Layer 6 of a small transformer language model trained on English Wikipedia (11 layers, counted from 0, width 64). Numbers have three digits each and are written without spaces.
A neuron's activation on a vector x is SiLU(gate . x) times (in . x), where the dot is the dot product.
The model reads these tokens: "2" "0" "0" "3" " |" " " "2" "4" " June" " " "2" "0" "0" "3" " |" " " " |" " Centre" " |" "\n" "|" " Minister" " for" " Foreign" " Affairs" " |" " Er" "k" "ki" " Tu" "om" "io"

The vector x that enters this layer's MLP at each token. A number n stands for (n - 500) times 0.0077.
0 "2": 630365580688504473578508466485550536520911697515475453532470384461598517603544570468440443473592498321539569513487369529406498584486671447401489519440486544491469592576536474476409578593454422
1 "0": 640371565642445414553521443418548549565915686539457489501494431433549524568460560468434489501622550372512521511598401574403447546466601423434524462469490501503428597575567510488392581574419413
2 "0": 634372548639430403552520471405542559570911706533454491483493430440547534533447580478428467537620557371511506518596396571396460530456560416460528486491485511512405586607580518487392584560427401
3 "3": 632374586661463489601496479482526555540907697533475471494528370478627508536525611514418443515616509352546507506516364548408536584450605415413537515478505546475414558596554477462385594574483400
4 " |": 527448470510492437487497499453537458516973675553477522425466403511511450559481567418505555449517597404503553523599327530456527535531531500403485488556506540483460562509509495567443549686418445
5 " ": 490538466488480493414496590521480455585695405419182493431552475465504498616456540493540523451485521505528569509630381372464536513568534451337421475524464525487557527505919493541461549584476465
6 "2": 611618476650421527494483694522466439535837428372454430424474492471533547692572520499545294605382478570588593517460319484444404562515501568362345475426480523635600485615718481558552502566367411
7 "4": 671508528716446660671442651590589486476831404462428506386543429474506464580453545439513393418408448576618582543610375470529347621567499584439483517538550534571567526644620470663568464509521475
8 " June": 480317517585579570641597718644421348458801381487476381314603394521583495637518391372452343301529580379363430532519510457553387621578487638483440459538540387605495577562617557644491456564416611
9 " ": 429420387597535458517526628614527550564612542606301518504474527501543466371524326593605501343519485480380605540552623373419529600432720409325392591583392509429472583437900577382557599552441540
10 "2": 560533462741384416536576642591462499550697573529539381572312564518664433285580443574611275578538458474542655581474395500329397504456783630338408499531488490553454531474705516438608554618264289
11 "0": 638520491686180312685601651537491536461661385611528510549341605469551524278476410454593361516540456497552643598484578540340255623427699604420432499617549427522468649485594542522600690536407565
12 "0": 574350373589486323638428664545507503544690592504480654396342630454440547309410350531562548489482611346358658612649585383408228441606491572435401517557467326525270567696524502544579621431323471
13 "3": 591365633700487487687453642642384528528821597454559563522542464507668502513615527612495466489623558289516514437468464403381573568450624501394497528503522485373324583678400474382531653549430474
14 " |": 507402470540519483490490500478505467510959651551529573434462441511513438542503488435550574411507601391460584476588365495434583515554571542402446462549528512453443563494459503551490596709410472
15 " ": 486529458498468534430539650533490438595677399420197515395597478452501501643464528492582535443483560495517600501639392347467567513598538459355423452560482534514562545491894504533438552580497481
16 " |": 509547457500354513509474718489495391482907389478569619366533518550469490742540492440538516464407600541570541535558371478513513578557467590457365437577541541581607450542505474548490645708448525
17 " Centre": 519519546361386472437517647688509617447713338416470496505679527430514541687580512540201499393412450495577633455600420357442566596547357478512419409627613386403486490559440496570457506662502587
18 " |": 483494534335452567428539531448548465493922611443510529485539516562482476395605491401380537464444672490466440491565502396436500543579270452475426566573492655451540505535543492445565474701457449
19 "\n": 468429584441595516461525467633369532546888474423488532503500526486464513548380433471506473551473325556543493480499564380478477812597509153614476471599518505476585405534530544577565491486493432
20 "|": 455476533524636473499591449496495493596965550471485428499504382585437530542499563443504466531511437630560553568510412548575501590525522484463325589466513430454447534492437501583517590455499507
21 " Minister": 469572581574492441408636613709541749499775293309479368555558480501616590576464577505375630335506357450549568539661387531596437631502657474512404569511426344493445507489377512561431521763538513
22 " for": 406454533487479506437503505483565562486868463326482488453542578430558614548717484570448537507497557472483355634584447509560377569598581567414305743374508571488470618385459647392506503520480313
23 " Foreign": 440431596583440664354472551531559577418839340338523413566617715472481452398637430502416458449540367529604354657560423442587470500552505512411399659511596349636420618490457520419525641451580414
24 " Affairs": 488516646617577478422658515543537595501860423300562421629595538479545459401437557474274536363528419477518506537550542493536416550560522504471461637458448424582369577622514448447552528603610507
25 " |": 453455570407559543478612516442591512566971537455494557560438514552491463423476527461450507392489568507498458510557501524546498589565468461422413651456424510478490511460483531474561474672466433
26 " Er": 482625576437383595419631612709508563576567371468433506388455642495305470617547421377180538427501524463555518530562532489583509618497472358352371547511492569569589495358422541584750470430276449
27 "k": 502582542604423602488568554507430537584566414432452623526635750538549562602412503512093502423493498603462401581476515480452481521541334521467382566410464464447543431422473559534529536417509685
28 "ki": 492508562535466636519498488465538392536658472416422513465694588528521501564336578562144566439430509495536333480500684560524463590477272434544408486600456520638471421478522615487579363492595632
29 " Tu": 449551487396535569509459513575579608465509491477410448480431640477512569480434586526137645454532677475531454456536682607487397508516306419353443521639536395692519566332480595473604493373307448
30 "om": 530477489487548562501541519526482560505526440465464544558583645598466540499465628502073544346449453367468330517443711499506480467603406376566432491547556367485514446544488572498550491462439586
31 "io": 483472562528539570542478424476508495494665467465401436602602617506511446468374532489096551459529565384569389455489768606480471582556513418566462479550480478577492524499501540495626469538573528

Each question shows the input weights of one neuron of the MLP. A number n stands for (n - 500) times 0.0024.

n177 gate: 330632375507457241286396355646361554604340577606545635662506313448483538339577371484624563581674306482498646399336443512604483626432575477440575349395533527434659522458442646558538585485582539
n177 in: 403526557566480643456486553342481422457469497491512525446554572477427432515249542387393462571603379552448541542635536518429399231760428495574508420477506517586299462451489502631440458649458355
On which token does it fire most? 13 "3"

n70 gate: 651390597452718588532402438557385586460503527563464445507602645401384587553638481375423519523404487464343392562545513349537577422544563641689582640483463326512505553321507486470415490381557654
n70 in: 443615446540436599499702371545463367486501240415499529552519363527487517504364231631508648554666441489489594344532579551398513483500485391392568514518451521392537539558399579494602638519530479
On which token does it fire most? 27 "k"

n97 gate: 403613300458522677333510391362619560715456467537469493511322302348454508406483603495676506586732305339332517435469534615561528510643463574761701602441312484508405346390342563477268407526645499
n97 in: 435607447595453465626402426480458404471505465563495568501421365584318519612517324508507498482431639563515640421557486615503646527443343437543230619666774418598634447596478627613593540463400500
On which token does it fire most? 24 " Affairs"

n104 gate: 547506452603480575491538407506409464574477504732494420378474398250548416311544520493635678495387379619386472592445414600474650472490499858576456635519570550297518541529377590460496645645696531
n104 in: 490471496676441771589544477576569282526535496484484529487551410500513592473594404632451510650425342605516565557524550532599598450481715670508541447585532465521545606383551589502430497303210628
On which token does it fire most? 11 "0"

n113 gate: 405457486371501559418367562608567580524429566675478514473482634501347677435607676484498639548490459714478387389415140624646456506436515376615472414409525721580483510420495415424436396572624477
n113 in: 490323616495403540641604518597378512398539697547405569469478487436592352466472505555471540553493530526601368502585428477653550404372410542629492492598504348536521581565547443510358437506390544
On which token does it fire most? 6 "2"

n47 gate: 416631290421654462553441478491432409567491517642545565689294409529402488420471434523819545341687599530514507404489614597596387515165443743516440663602461508377467594657514509495566374530598487
n47 in: 591267501673537313636450477414558671422499312386501561543555598469512452350433616520478634621563356496410548473459402565360489578625460405590552537391507477642471540452487444491472495419472452
On which token does it fire most? 12 "0"

n157 gate: 394561554475593597385616593588533379445436474524507663400435619494524480454408546545601601584499418651502710570512372592477413626375440479542529483488494453649388599191407645558607522515418555
n157 in: 446392564441431548448440441556521508484492568516491474560784403349464481440531477409472475544611352402460541394531577341470472615462603364471445399517351441368529391584544435385617509446607524
On which token does it fire most? 19 "\n"

n135 gate: 518509434504306397343244420475602422404410577475606450477546476642534410410674572513510543647403460413491472557497337468442474305547517367469459550382367575510546395468427589590576436426481303
n135 in: 455488391462428448492477408459594516333501566610463217390487534557597614450676507544516300536585532395482428589514626529535503388578526436471587400401458351515459488523618493656476445408488474
On which two tokens does it fire most, strongest first? 10 "2", 16 " |"

n180 gate: 524692464386654407467386368308517533446485610451773448616531449457522439512672516531635412295490501421512631440531488294496342550375541599523590539423444643441543526661524366429470704551497374
n180 in: 526624338451594494517500379449518634589511581413625461587533589536463471505384482523436492341400519424613487597517481306425396642470497560419476505537383627477520476605455485423412604557396404
On which token does it fire most? 0 "2"

n142 gate: 437587634363576577504390497498527469533461441618394514598396504474674598538479525418500603647573509708511483579409233368544657511622460639658562347400331546322623920414533570415357376635569654
n142 in: 407464632296572428482568370463519560441525686633444640500559266579446607476507467492469578401457585464522423505601534569463499560395617535583454504768740466443334411526550398662512541574482354
On which token does it fire most, and how strongly? 6 "2", at about 0.76

n183 gate: 581438468596474493590493433485566455590475490517530470495329455426460587308526675348704535533550474335442626598590421616523590440562615578633500500486433497351435572445512544462354369491541557
n183 in: 565530484497507531504438628557521481461469703574457555507480450613638417598507466508455407452519556509518487430398484495437512524379595463407555521664573392561402506529480447487550579509526464
Its three highest activations, in order, are on tokens 10 "2", 0 "2", 3 "3"

n56 gate: 457511453411537594531365412562485468521444558578590458525503621422561499532504493415579751482729543484281399453486558508523740426468455595511421636488392643375422474494289613585600476503665474
n56 in: 436571390542433362507389537550608546568426553478447542383349482575451469476646527487544226478573509459507590473624395610531473535542425450603420524543734494631625371522555397547462489427517493
On which token does it fire most? 24 " Affairs"

n81 gate: 374431471473505474266520472412485450450415471580602475418626394409478441526536574549439525412595481547564622505282400521566377506445564706550653420472465580389425494480294156432457611542507511
n81 in: 437485407673616518498539560368392364649544589557481510518475304455512412528376473440469511474531368344457448454594486524504464511362607469433541537491488394567324385473425496531465408526587476
On which token does it fire most, and how strongly? 18 " |", at about 0.45

n73 gate: 610578363395600273387505509656640452490420464392582540511506347487383404451592552380432474506398369371436506502439549454547469427395548611601630511357458450325536591360391485557381508332459598
n73 in: 390459528432463649459403364322422544683461562642495442497416508402520584457518509631644536610551464737473595575487487562401667495604400512507460497615465443619530403496473482389557410591550345
On which token does it fire most? 8 " June"

n59 gate: 478356543608471604552308459430395372480450462707596392441491660553438522340355484448547366548458451386520432490520432445655610518264408597563556537428281555512506516236427581559505370459491476
n59 in: 564436395493531515544485479416566531524536483615481492499458426411471390567298410630525467484561406432503463714643472263628464458475622692371650465559507714503629629559551483481621579550532418
On which two tokens does it fire most, strongest first? 30 "om", 29 " Tu"

n87 gate: 396597387401375490449556503463617589659400434578472417571292495412453607540462651429655405441470487431552502523453311567586503526518596546408397377454521459555435559430534570583381554360666423
n87 in: 577562536456417479639335645412377445459477507420399621393591513677543356533551475568496561545442640483399519528532523350486538377579491503457578388679529571551593451640616407552694520512479423
On which two tokens does it fire most, strongest first? 15 " ", 5 " "

n78 gate: 543503613281411439534396445574488421487371550480690521615457521511497470417579297554679582568407509515404551680418525621425358524435546645546619403658567449448560488607426550479534547590423533
n78 in: 536489492483481506560465472559319526503514402371625656571457511566521236488591541390470527603436541490544341427525553621551505518613389524441457432627542560509522355668541576493493635522598499
On which token does it fire most, and how strongly? 9 " ", at about 0.56

n84 gate: 597605582501561581133489530457450459466442541602616477428529462500484584400404571503482620717423276584465438521478369562601409454301581552527508658408485670287445444417418396408511591477527464
n84 in: 543611605470440567473539681577454378667589335628421535401491418605428453398442404348485549560629610511543376582485493377653536522602496581575586458523508491304348666397527458546531616536443586
On which token does it fire most, and how strongly? 20 "|", at about 0.53

n49 gate: 287500391412484567416516540507470373480443405470667579540232529578304531494582737553855626498495512410527600415409363566458435372493534602642507402526279559471519460421326523646436499493583474
n49 in: 583523445381337405526519480447337597469539524616449593299637451439632472698533353481503361487403648554391616470518454449540647565472431480557415355495708577611624667561569397372470322329346592
On which two tokens does it fire most, strongest first? 16 " |", 21 " Minister"

n52 gate: 472395540387441542284542486420660511584089534612554469508399476552447438514623509492538581553585334538524529509334640477355379741195512482425526567434426802518581559303316555596511446469428270
n52 in: 535447443451492405547289579543287517428494617489517611494557557474497526702681509480495528631469607410521353468466555608456641491495713357477519468545605347368698516392684458287477647465378483
On which two tokens does it fire most, strongest first? 28 "ki", 25 " |"

n24 gate: 430498589443622438268451472508401556325478378474551538582568500424658553401517694451568699461606414635636539498514464467400600304598343671630510570313444544524573738486378425390421455565661452
n24 in: 612631426461737494512500484404641532394441399478543492501392469375417415327456613493502573547497375583473496425514375562510296497425472480623413431547613525654430400466487330707584464422518370
On which token does it fire most? 13 "3"

n169 gate: 613549488606570442459534296595575382446385453377531531741397539547714485315458526386618672608503397471331333486293425542454625425583173398585582647368447575453369678362480412463370346460565399
n169 in: 525464494497525627490447683415339543551507553438442444364472528493661424495520629531428451313461455642506622453463418537353491349602503529228480557518494714527459500600613585440447708445360559
On which token does it fire most? 19 "\n"

n111 gate: 541414491472543473523399378441396420345429668574569496689533614439480344442480444448626550469614442400316484493486624435458621474499532515512620499672564473337451437550439462504574512443453509
n111 in: 480317484536454427636424454525425350646565516543465572483403476631531500439486339353592568615413498450349582414550529449476515511524599359355627496517584440399411538461450553391575549543474479
On which token does it fire most, and how strongly? 12 "0", at about 3.5

n39 gate: 408607512520618474504252471649617452631359393484565581553334745478333549543446473443530463603570572498616363430409425614674576400525346650502536742362472455467508574569373486413510403377415564
n39 in: 526438528526489494581456573513430406501457361495463580433503677465496406692451490468549488568513446438561428692612502575562515486563485548434529593596550615519384543594484555407520580496452687
On which token does it fire most, and how strongly? 27 "k", at about 1.5

n166 gate: 532568560406466644546455572516391364566401577532647501387514456590380584598432492559570529541550517434438555480434548386440511515563433642531440462607424350394520513597269460533382386654536567
n166 in: 481348633417541447410531390496564691495523511525496505477611542527648356435679601483424456372457526484589359508395578529560486484515428545590523369382538471559390408500636480383464561554641589
On which token does it fire most, and how strongly? 17 " Centre", at about 1

n170 gate: 457421410462522517311401467421533547651524563497540472546449546271625601719478513499618409581704304483614478518520517572526509529505522591544531581488454388439441473601381479648394460432380348
n170 in: 480480487485375505435348389491673521507518503471587597627478490430391433563604482390509523683562489720587364336520425531462601559453563459422545561514653484449472323552470484494539526492492422
On which token does it fire most? 8 " June"

n123 gate: 383592308502476602431475621312432306503455422536483574411422444580551558444438460449597543655641415478462396517385344528641529606459158462506589503510450572484406454343369522536449358577556449
n123 in: 508504455392476557575511385415392372468500511439455573677454391591515371424484407351525624481469414463573319552412588435439312435592401465507512536499570793496435404591485593537485600543522538
On which two tokens does it fire most, strongest first? 18 " |", 28 "ki"

n163 gate: 529569417485580524517372397654399371326504439546557438521517507524495388477417448390508604673257498397316371508364647400488461472548580518595593406581539526545594612397454320383404430518474415
n163 in: 525472361385505498578499636526507607448419677434442429276513654548370613552607551405498507397494607634479438534525491362573544643638484471518404550651472454622460500491579515545487504431552600
On which token does it fire most? 10 "2"

n121 gate: 435496487481555462471535547379408500544465497432641501500647352566418452440512466365424482359493584321366405301366601342527526406660430427523639430459343543423503560488492312604393380304574363
n121 in: 516405424545622530520583497480611545470447564521520467522501412390502391384650587422533670488563545471355437421497586341452444579568585486448441606693431354486483646505431649403510545452627519
On which token does it fire most, and how strongly? 30 "om", at about 0.9

n122 gate: 464336638409349344486509419272343359543440697610716414487456501354466565589388547578515593555507405490448614515340240535559783429465408611464685525444308525413423482350432340394390333368558567
n122 in: 508412380606527572677713694340482571474578476524557408437516368400639445638300428555513430523466549420239548557480532548610562483438492610526600439563402517549366570478472395452342377494610426
On which token does it fire most? 3 "3"

n109 gate: 301366475386610700527482521405467478389406550479458550542575437473679477538392559511466521548524548531470558442451579476425657312484547529635585592581481349687527524493426489262707315448543404
n109 in: 481337486569692534426283566489515451571492456620493520626484540555427479498633488265477331522597542369435399554482627437640437548695626588390570527446506350478606436434511532348484453639509574
On which token does it fire most? 31 "io"

n126 gate: 456405536385559479535281553627534530498449671541665493526574476442519294550554469420484666624565501617384597527446517394534601441415574533429627506486386562499307700620462266437404593470528326
n126 in: 597450668613411566575540588427469365505474480422513499675435372453583474580509326437516490512592510429481476439413680453385496608516393450371604300544348422552564458459568547404513550551519517
On which token does it fire most? 13 "3"

n105 gate: 396666458481620554544446430628331385450450412460482506440546530427477420396484584513488737535316482426488488604588480509525589575608631552562384412638343474591526568414443552463505341490616324
n105 in: 483468474485509452581468535627505601567565387541476525407595594428389546539382452459487467468457537590612455540476504458595500597598402479477461531387247294387606516558516422520253523387534534
On which token does it fire most? 21 " Minister"

n179 gate: 361711371320513511467464459237467377459448448425647601491563594574257301489567523344597533524435622521421365508466399585576426551390247541431584504472559577360671336463255542502388502632636522
n179 in: 482699291504601711511505411449479282430474454450413453515556482471541429482592407493573441579638471545540343606336612605429342445400304561453669518524606727343532441602469765532443658594544384
On which token does it fire most? 18 " |"

n146 gate: 516543494607523421493373508555440366335498444668502435483488273459608490488694318513550525621618412367498549518542503457610447551206322522558594429514455748436639563633507488448525336492522550
n146 in: 561555594568629552577629688523423543349454292468530449402496321391625355531401513381599558469512362480478647580492529413535513599475377479549464425527403426495515747509508504458514468465569681
Its three highest activations, in order, are on tokens 8 " June", 7 "4", 22 " for"

n129 gate: 463440615532544632578436456342510417431390577645587384531572444570487435498416547474474445388556511539455246497466507498604505620425438655411550425398392488543496458509478464428486448478739585
n129 in: 487537399427642540507649541397485595501456553499536511352488613540539485399480601528465457404579599362486552340545565491453469513543540425480282429487507418550462563565434588519668400543556473
Its three highest activations, in order, are on tokens 28 "ki", 31 "io", 8 " June"

n57 gate: 358500518272599380432528487595494563513526540552466381407466619389395625385429605512541549649446371685425389543521438556696555232466502646535635361186339519392577324426320544334204457514476410
n57 in: 396432668635464296447589383345512523610476450332589640524664254601570527387473646586518551476426548497638537336485440413627427700542522427493378695488500497586520539536646663598564411397647604
On which token does it fire most? 22 " for"

n172 gate: 494412478394612608637381492412262506504409591552665628580501518590266521518474465495527507417656527448546387572508545440630458615383527483540439575506387442400415521408312602539700445550605493
n172 in: 506486453525708445559400499611644636563494337590404345468493546491484455421504576461484528467485551398405458354503487586471508377643482517518507631357629453583629504491533427454412387481519494
On which token does it fire most? 30 "om"

n68 gate: 407422576417602532397420299694499599435507315610510571675386608610339550393521511251538519497439460793485501487561416573547561453410428654532509441295529633418442522330462515499461590445389510
n68 in: 436549464550525635387307389493487545419471479670516603431547496416382623603439602419396547636486500474606457590510549488371553405311296397545500539428546458576621494290523563614424439476479467
On which token does it fire most? 26 " Er"

n181 gate: 394562536525550536512558580502584534579440448502589648472430547566405548480461670616586464316576553554583545636582376584683400589567553525538382613431275509591438603415443528570450440567551441
n181 in: 448524445559534468374539460463510718529470419513434467558600452385485549511474609598432435412602395500605539553600454488590335617498518500471303632412485494544487628565514616438498514396627496
On which token does it fire most? 21 " Minister"